Layer 7 of a small transformer language model trained on English Wikipedia (10 layers, counted from 0, width 96).
A neuron's activation on a vector x is SiLU(gate . x) times (in . x), where the dot is the dot product.
The model reads these tokens: "\n" "|---|---|---|" "\n" "| M" "ass" "age" " F" "re" "ak" "s" " | M" "ik" "un" "i" " Har" "u" "y" "ama" " |  |"

The vector x that enters this layer's MLP at each token. A number n stands for (n - 500) times 0.029.
0 "\n": 746 393 290 637 443 525 605 333 635 480 417 463 440 152 594 467 443 679 529 493 650 369 423 537 690 716 399 249 779 320 681 408 307 573 722 303 703 413 430 699 574 510 332 379 382 572 414 511 746 644 469 664 420 639 636 451 614 470 540 687 553 367 463 558 199 560 715 474 326 622 859 489 666 622 650 796 445 365 621 598 462 865 429 406 596 451 422 356 528 530 394 492 353 449 490 213
1 "|---|---|---|": 632 421 254 616 368 390 588 408 622 460 467 596 569 83 546 510 535 459 636 404 626 393 470 488 558 612 490 337 432 334 474 373 389 437 582 475 449 531 421 709 608 478 365 604 396 479 573 527 557 525 556 782 690 460 492 372 558 524 531 763 586 369 499 491 248 594 621 452 331 609 802 538 526 538 571 727 440 430 627 565 518 748 372 519 562 420 423 336 627 544 421 457 451 552 651 423
2 "\n": 724 374 245 646 362 577 620 518 549 627 541 474 502 33 646 442 378 769 545 442 587 391 423 462 753 728 468 329 483 298 572 372 326 552 702 370 709 468 455 628 719 572 334 292 407 588 347 571 571 608 615 583 368 553 525 554 637 404 416 616 471 333 512 608 290 545 633 506 347 482 639 392 537 678 620 692 383 432 653 614 439 857 436 381 501 414 431 360 511 525 544 492 456 432 556 305
3 "| M": 572 413 224 494 421 628 491 573 623 575 503 597 593 436 483 479 516 570 446 545 711 475 396 411 616 584 570 369 484 363 545 328 426 518 490 417 730 488 500 565 691 396 441 481 374 593 436 591 539 544 554 556 398 465 468 357 568 393 644 385 502 400 423 501 351 583 521 499 557 499 540 535 497 556 498 613 482 357 628 577 482 690 490 410 432 514 584 538 482 483 558 427 399 463 428 544
4 "ass": 550 558 331 602 425 580 478 527 547 371 588 480 558 330 498 483 494 564 549 543 408 302 360 512 453 567 421 448 420 418 423 436 499 588 534 353 577 472 491 606 492 445 343 480 421 459 460 541 600 452 429 506 386 461 518 415 502 607 568 523 555 443 361 635 470 401 475 543 454 499 576 459 618 549 440 575 528 563 513 560 529 618 456 418 487 359 420 478 550 621 495 488 522 645 479 491
5 "age": 566 488 376 487 396 446 475 458 425 448 508 484 576 507 602 474 597 475 479 412 515 415 334 429 517 549 521 504 406 421 404 425 492 623 467 540 604 491 460 568 515 470 426 447 509 557 493 498 519 510 394 518 415 335 489 330 581 564 523 493 646 404 302 540 420 348 632 556 390 457 577 453 526 443 507 595 486 510 529 552 537 659 438 464 604 456 337 438 503 453 440 563 529 609 545 429
6 " F": 544 558 447 493 370 459 467 378 431 441 565 612 508 558 490 442 523 551 424 483 618 455 490 524 629 553 499 494 375 470 517 394 519 521 584 504 671 446 484 587 638 470 465 492 499 509 414 383 493 423 479 492 462 461 459 323 659 512 656 479 530 393 476 490 500 383 647 462 551 491 553 474 509 549 402 602 588 523 482 572 592 562 496 546 480 449 370 419 444 469 487 497 503 524 531 613
7 "re": 551 489 451 499 445 539 411 516 477 457 551 485 610 535 473 526 401 490 564 561 404 514 377 599 615 503 438 479 345 433 504 449 478 515 430 618 463 430 560 584 554 491 502 452 424 386 570 403 528 428 512 566 471 473 439 328 549 517 528 474 451 307 457 478 455 307 493 640 583 394 660 573 519 486 387 790 475 512 510 458 470 594 433 545 459 457 411 365 373 415 412 461 467 680 572 498
8 "ak": 568 466 442 427 584 519 443 472 477 420 579 454 592 575 534 441 448 557 510 535 518 437 324 633 513 557 558 416 437 510 476 367 614 502 551 579 635 473 551 532 510 551 396 475 582 464 514 505 460 473 564 430 509 425 535 550 602 517 560 465 460 307 413 484 532 513 490 410 452 451 552 576 597 546 505 680 601 453 508 451 455 585 514 523 626 500 485 469 583 477 378 496 472 726 503 431
9 "s": 574 567 398 404 583 534 430 479 403 431 610 475 592 584 473 404 538 558 434 494 523 424 388 465 557 538 548 477 484 559 401 377 448 486 433 575 555 425 488 491 453 432 496 466 452 421 535 513 635 512 521 459 526 449 491 406 665 489 622 488 616 328 365 488 509 435 458 411 459 432 650 458 547 557 455 571 472 592 557 528 534 620 497 449 479 467 380 429 476 552 450 619 549 573 521 541
10 " | M": 502 544 296 442 464 530 466 540 493 546 486 519 453 641 579 490 546 553 403 533 618 522 484 518 620 584 545 451 451 472 529 405 455 536 471 409 663 509 519 462 657 426 552 570 504 520 522 515 568 445 532 592 411 399 449 307 557 365 619 313 570 425 392 585 412 480 621 525 482 510 521 481 624 476 498 640 522 250 509 521 520 641 479 503 527 557 437 474 482 526 548 487 445 447 373 518
11 "ik": 539 484 459 504 447 440 412 521 495 509 559 531 646 391 553 544 409 583 539 487 501 398 471 476 498 500 556 469 376 578 521 389 588 518 549 394 590 477 461 636 509 473 540 550 549 526 508 492 530 500 492 422 548 419 488 396 475 589 613 491 482 355 384 608 366 477 492 588 477 398 604 381 532 504 584 622 589 461 507 521 508 608 513 505 609 577 455 393 479 563 561 494 501 574 456 461
12 "un": 549 425 398 518 569 573 298 528 467 449 490 592 454 511 534 522 569 466 530 331 522 408 420 555 621 524 506 433 432 468 381 481 487 453 555 440 554 525 477 553 474 451 455 451 546 501 516 388 519 411 473 324 473 483 428 377 538 608 572 584 438 384 379 546 454 406 516 496 476 469 553 401 539 529 578 571 598 438 481 570 497 588 518 518 543 528 413 394 510 387 498 455 521 554 493 422
13 "i": 593 450 389 472 509 466 294 445 452 456 536 493 482 574 431 457 499 542 538 433 473 540 474 533 546 602 533 533 374 484 435 428 514 495 445 575 633 395 577 525 393 397 477 513 520 494 494 490 605 541 581 346 607 450 429 411 602 444 521 583 675 273 417 524 537 457 552 452 523 445 495 462 585 548 562 615 509 414 431 486 442 664 553 496 541 440 427 495 430 494 447 557 506 541 507 401
14 " Har": 543 436 388 477 560 500 430 532 521 409 579 653 549 720 435 448 594 597 436 521 484 541 449 516 546 494 413 370 441 399 610 436 505 361 510 432 545 499 570 455 581 503 457 398 530 537 442 411 595 461 462 499 559 393 428 414 559 424 607 449 415 375 531 523 501 549 500 550 451 354 472 431 583 522 477 659 586 537 611 543 429 697 537 586 575 465 497 422 492 457 523 475 510 520 464 576
15 "u": 721 375 336 410 525 418 521 445 588 454 468 575 445 581 481 549 511 486 449 507 506 482 502 467 548 507 443 469 335 534 335 455 442 492 469 407 572 389 572 476 487 481 456 400 558 454 500 582 431 487 531 513 574 484 447 412 542 566 458 621 561 268 413 538 587 435 451 498 454 468 461 375 579 558 441 637 604 545 526 599 510 599 559 532 539 477 425 514 485 477 512 505 470 568 504 490
16 "y": 600 480 356 380 555 331 494 563 537 485 513 602 504 731 460 517 536 558 455 553 480 549 428 459 483 578 478 381 292 511 441 449 491 523 527 448 533 444 554 460 542 522 509 462 517 440 467 466 502 550 535 380 574 446 504 479 611 576 510 549 605 268 464 458 447 455 513 493 443 460 470 326 537 657 528 575 561 572 508 538 515 610 532 530 558 477 466 441 492 519 490 568 446 553 600 537
17 "ama": 668 473 400 361 575 454 480 503 460 376 421 549 457 692 477 418 521 445 507 474 482 459 414 458 614 485 472 399 326 500 326 469 518 485 485 546 575 422 552 458 591 495 481 521 561 472 458 503 548 483 515 433 377 521 516 432 662 493 518 429 588 327 390 542 591 455 464 486 356 458 501 271 584 462 545 536 486 479 524 426 485 646 533 492 591 382 335 466 433 499 420 499 526 624 528 503
18 " |  |": 615 577 386 440 523 492 477 444 453 389 501 609 481 418 488 438 518 462 563 601 472 527 501 538 643 581 517 408 361 491 456 426 491 506 543 557 503 468 518 500 515 401 617 505 443 513 513 491 647 504 611 614 525 509 378 403 599 443 424 615 543 399 428 610 545 517 562 529 255 438 448 362 537 453 480 596 409 366 485 376 447 736 554 594 476 533 236 366 367 460 447 499 451 444 480 490

Each question shows the input weights of one neuron of the MLP. A number n stands for (n - 500) times 0.0012.

n241 gate: 629 594 448 566 458 453 679 506 425 649 568 512 466 402 638 490 687 469 555 422 503 349 560 595 537 578 625 491 623 397 581 423 472 418 642 580 608 481 452 578 500 446 394 387 649 558 549 561 607 563 534 586 379 641 718 617 664 429 393 561 468 402 531 584 401 355 556 477 401 442 469 497 532 494 707 400 393 329 281 464 587 362 260 443 481 613 535 600 711 481 611 594 472 412 562 458
n241 in: 628 515 383 401 476 707 743 541 443 691 636 553 428 622 512 463 535 468 468 663 529 533 647 509 608 723 332 609 655 371 605 404 494 474 645 503 488 556 440 580 414 665 368 391 512 456 500 415 546 358 444 412 550 409 667 392 593 285 503 529 491 418 517 534 317 555 434 474 331 366 725 565 410 395 442 531 475 328 460 475 589 440 368 620 345 516 477 556 583 509 491 584 516 491 581 423
Its three highest activations, in order, are on tokens 0 "\n", 2 "\n", 1 "|---|---|---|"

n286 gate: 459 619 589 638 462 572 408 682 641 438 643 605 476 601 595 510 675 463 540 540 489 320 432 587 443 454 422 443 675 470 388 582 514 668 457 384 665 446 449 524 422 464 486 679 575 576 440 472 632 549 611 465 362 518 709 449 423 564 571 594 465 729 472 503 730 681 517 554 550 554 362 411 422 709 497 525 615 409 503 479 482 445 573 578 360 421 572 484 398 427 591 599 528 361 622 423
n286 in: 386 494 508 590 433 615 725 642 638 528 549 669 519 606 536 308 446 452 589 513 546 409 395 469 413 455 506 459 715 332 414 503 551 568 629 465 592 543 557 694 442 587 515 694 403 506 551 263 509 394 475 421 616 655 733 461 322 589 706 379 369 365 535 552 612 423 378 553 610 556 589 372 479 639 419 549 585 387 543 552 394 449 516 565 500 523 632 503 450 443 469 522 662 443 454 350
Which token does this neuron like most? 4 "ass"

n271 gate: 594 646 535 760 711 587 491 337 408 503 351 485 494 534 468 606 430 574 689 371 525 329 535 611 633 350 677 449 523 500 533 380 478 385 409 531 544 538 388 600 442 595 555 626 491 404 529 604 296 340 593 538 462 551 401 473 467 582 597 397 480 374 406 552 513 464 456 583 537 535 408 451 517 329 589 429 425 489 315 384 277 410 657 550 471 348 500 506 347 424 476 410 466 517 473 456
n271 in: 549 316 438 378 524 584 555 418 452 326 439 494 591 387 545 416 589 316 235 346 646 576 466 215 467 337 325 691 312 444 520 477 460 477 307 453 531 612 660 503 517 474 497 458 444 529 446 566 549 449 541 490 539 409 382 257 509 513 446 611 548 491 606 549 484 577 442 610 437 260 522 548 503 543 657 515 481 437 472 527 657 633 462 441 583 398 697 454 497 538 494 497 616 575 563 578
On which token does it fire most, and how strongly? 17 "ama", at about 9.5

n353 gate: 450 481 460 661 503 395 391 442 427 522 572 510 516 482 577 352 510 424 436 576 509 388 646 426 369 631 529 726 657 325 459 541 567 647 486 545 547 473 274 554 574 416 379 520 664 433 629 689 534 441 243 712 448 471 624 575 503 307 549 702 525 660 396 364 487 344 369 603 652 578 503 558 407 463 662 471 497 445 513 500 523 525 364 731 374 378 495 381 569 523 746 510 649 500 435 488
n353 in: 328 442 441 567 698 526 606 386 345 416 336 651 724 503 431 599 623 542 422 514 456 596 476 521 479 686 555 421 555 592 560 531 398 257 500 442 595 431 426 355 551 538 497 557 596 490 510 313 574 552 562 633 472 386 448 417 360 713 523 500 493 500 528 412 428 262 774 478 494 348 560 493 573 678 557 452 476 516 571 305 612 427 593 403 289 663 537 562 665 309 571 548 256 662 791 355
Which token does this neuron like most? 1 "|---|---|---|"

n2 gate: 545 578 547 693 621 513 460 638 410 503 599 598 461 552 663 752 350 386 442 537 374 153 638 431 327 480 533 533 638 519 566 408 264 337 336 405 426 411 467 625 494 664 528 399 490 555 634 473 490 411 533 647 447 569 672 462 396 500 630 531 585 516 566 380 459 574 516 434 452 366 683 559 566 675 346 505 461 516 423 428 493 428 388 432 414 669 557 510 729 441 593 588 473 572 629 488
n2 in: 569 725 588 293 249 331 465 459 597 589 451 540 564 465 636 507 410 483 440 417 565 271 513 500 297 348 635 686 554 477 358 405 463 367 582 532 354 376 385 470 456 560 467 364 537 669 606 624 589 706 456 366 728 534 398 620 507 466 359 454 503 361 593 497 454 487 379 575 524 550 624 468 406 350 438 575 517 285 387 473 400 327 585 359 536 496 408 536 594 432 646 641 392 572 694 419
Which token does this neuron like most? 1 "|---|---|---|"

n23 gate: 639 292 578 526 591 367 536 435 368 481 497 455 594 490 546 565 566 338 564 678 506 500 611 397 436 608 603 603 509 650 647 477 407 497 575 727 516 338 398 399 363 596 658 570 407 436 534 460 516 374 429 537 430 532 530 443 618 431 396 668 559 641 672 405 385 360 537 349 486 358 520 414 522 514 394 292 461 451 358 622 539 491 283 513 592 459 577 360 699 402 472 571 483 621 185 544
n23 in: 446 427 379 362 286 567 485 430 515 504 757 584 537 623 416 477 425 579 500 470 322 574 334 555 726 463 456 526 582 301 286 437 467 401 297 383 453 504 409 478 642 374 363 368 537 424 524 416 646 639 522 519 503 297 589 513 464 400 476 435 525 375 426 453 285 439 713 648 420 604 381 681 637 365 601 386 835 664 360 716 437 546 460 542 334 670 612 612 422 633 568 657 406 496 570 483
Which token does this neuron like most? 9 "s"

n140 gate: 444 573 461 616 735 494 363 466 558 458 425 560 594 489 385 386 445 369 563 736 350 277 516 480 364 551 613 500 679 672 384 691 398 490 407 632 647 426 277 520 500 543 523 593 437 494 481 668 230 573 467 545 554 608 660 455 563 456 522 682 455 461 291 469 577 606 506 425 459 479 463 433 654 444 575 289 433 624 356 608 561 529 429 514 298 401 437 514 450 287 408 636 435 416 504 552
n140 in: 627 592 607 692 693 668 311 627 325 450 473 425 558 604 412 288 451 282 397 489 572 404 500 476 530 486 582 387 279 470 525 760 315 472 384 641 493 439 469 648 345 288 526 352 398 613 477 632 357 585 579 653 546 472 516 348 371 673 510 464 596 463 434 581 661 473 364 446 470 539 347 461 664 504 616 514 469 584 493 376 612 398 414 319 457 298 461 493 427 597 373 541 461 470 488 591
Its three highest activations, in order, are on tokens 9 "s", 17 "ama", 18 " |  |"

n120 gate: 322 475 490 577 643 809 346 716 376 556 549 621 489 497 452 401 234 533 423 398 458 335 535 561 311 518 514 707 711 546 588 410 532 544 229 396 640 729 197 556 401 417 349 566 585 460 561 534 486 469 443 582 542 622 460 722 719 428 493 411 521 549 395 457 470 468 628 386 450 474 442 551 342 417 555 494 543 551 381 497 427 373 364 385 568 459 580 474 720 691 510 525 327 572 376 628
n120 in: 354 508 339 604 634 583 544 425 236 611 527 523 582 632 534 575 676 480 736 500 522 368 431 277 660 452 312 578 493 303 432 535 687 577 482 496 366 525 580 477 648 384 357 331 649 283 526 402 397 577 543 598 461 386 592 497 403 321 459 635 258 542 468 795 340 411 371 558 616 553 552 720 402 463 287 506 425 426 439 401 284 191 626 325 595 289 539 421 625 508 542 508 818 466 394 579
Which token does this neuron like most? 4 "ass"

n57 gate: 638 619 536 328 536 606 359 448 472 545 533 524 595 544 315 480 566 513 509 569 579 630 494 528 492 562 436 384 428 503 492 433 575 665 344 474 266 519 517 482 574 611 671 582 454 468 602 708 589 633 427 583 483 515 589 337 369 556 587 599 521 607 413 486 606 572 654 416 489 349 276 517 647 774 509 325 626 602 626 568 484 565 503 439 393 536 624 542 435 444 341 436 453 541 376 559
n57 in: 481 475 483 393 741 588 513 567 387 522 519 437 421 503 433 686 503 660 414 282 233 469 512 484 431 325 484 570 438 566 425 394 369 461 503 408 646 640 561 491 403 594 488 500 601 494 714 464 525 249 807 361 665 455 601 520 409 654 455 526 555 491 532 422 576 491 307 490 470 493 600 506 521 533 364 503 599 639 456 567 519 506 344 394 537 363 432 302 527 609 528 421 445 506 614 337
Its three highest activations, in order, are on tokens 16 "y", 9 "s", 15 "u"

n196 gate: 466 340 662 558 577 521 688 459 678 577 420 472 522 437 409 527 423 285 521 519 575 528 600 497 500 619 472 595 613 647 630 434 451 332 401 473 373 789 586 385 441 582 665 477 683 512 518 646 568 514 563 517 597 662 432 635 544 580 350 636 433 568 456 413 470 347 561 564 539 649 432 684 506 393 487 521 363 687 335 405 539 509 672 411 500 239 406 493 443 395 525 462 536 436 514 395
n196 in: 439 686 332 571 453 607 418 538 418 476 443 649 573 467 463 600 337 578 497 386 233 416 603 514 506 305 476 566 607 483 396 396 450 248 596 614 371 456 634 473 657 519 313 457 479 588 266 612 399 316 670 413 578 409 572 617 352 613 507 362 624 402 411 468 395 538 631 345 627 522 620 418 487 646 514 466 402 375 633 462 560 310 678 388 478 774 549 606 360 360 588 459 675 400 609 548
Its three highest activations, in order, are on tokens 18 " |  |", 0 "\n", 1 "|---|---|---|"

n206 gate: 414 370 582 413 260 412 497 381 463 497 553 367 546 466 517 494 528 469 549 593 503 570 485 658 521 444 476 412 432 518 702 687 445 544 552 623 381 459 534 422 567 446 474 694 545 657 535 608 609 523 555 437 486 442 526 514 533 709 595 427 388 755 681 461 354 404 497 587 521 545 553 613 264 436 659 567 540 584 393 306 385 506 689 475 574 439 510 452 490 442 393 603 575 450 579 416
n206 in: 442 344 256 482 529 563 494 407 539 538 448 556 473 555 491 538 657 387 461 467 685 440 491 316 500 612 580 571 378 394 522 315 417 469 428 489 480 444 540 503 497 547 543 561 405 383 421 376 486 719 586 506 505 422 603 455 541 569 520 401 600 601 421 650 612 515 437 642 352 282 621 545 380 147 366 444 378 500 456 498 600 577 455 494 400 365 573 522 446 515 619 600 567 426 463 527
On which token does it fire most, and how strongly? 8 "ak", at about 0.9

n115 gate: 423 384 604 381 638 530 319 532 429 782 638 644 532 442 569 540 555 610 373 494 477 427 345 670 413 285 644 569 470 512 428 483 571 356 601 494 420 477 603 568 549 442 464 513 610 476 485 414 549 469 497 605 316 471 408 436 537 641 497 592 415 374 488 422 467 370 412 604 783 355 446 545 539 527 477 531 554 611 580 527 314 397 487 520 450 593 490 527 410 506 522 375 283 582 539 777
n115 in: 554 632 522 270 536 485 475 472 475 554 692 626 584 584 340 579 421 500 764 652 605 342 476 457 546 623 531 617 653 610 508 615 606 359 539 561 542 494 514 494 534 666 316 408 552 503 336 368 560 403 722 632 492 599 653 544 494 456 529 581 628 518 500 435 429 463 437 490 368 351 321 556 571 282 598 596 438 400 551 563 450 509 531 526 301 474 436 487 497 366 427 445 452 589 594 571
Its three highest activations, in order, are on tokens 7 "re", 8 "ak", 14 " Har"

n8 gate: 540 550 534 530 537 472 452 464 413 431 371 544 574 736 539 450 680 337 403 274 540 551 439 412 446 554 447 624 414 538 420 393 556 592 484 456 428 553 350 471 592 552 670 261 673 445 615 555 486 343 612 380 495 432 392 466 573 476 503 463 594 506 424 586 605 335 531 544 544 657 464 391 308 469 394 567 550 486 558 345 383 483 689 518 512 447 451 394 563 684 537 471 373 483 546 511
n8 in: 572 552 566 437 557 399 488 535 323 454 511 444 474 613 539 428 545 413 453 374 460 537 494 453 576 548 477 541 470 512 390 614 556 594 329 365 417 574 374 460 584 554 751 446 556 453 497 577 214 341 447 466 590 403 390 430 602 470 528 408 534 471 408 417 463 448 449 469 623 638 202 494 325 426 470 620 588 642 650 373 317 565 621 445 444 528 471 450 503 583 494 538 440 573 490 626
Which token does this neuron like most? 17 "ama"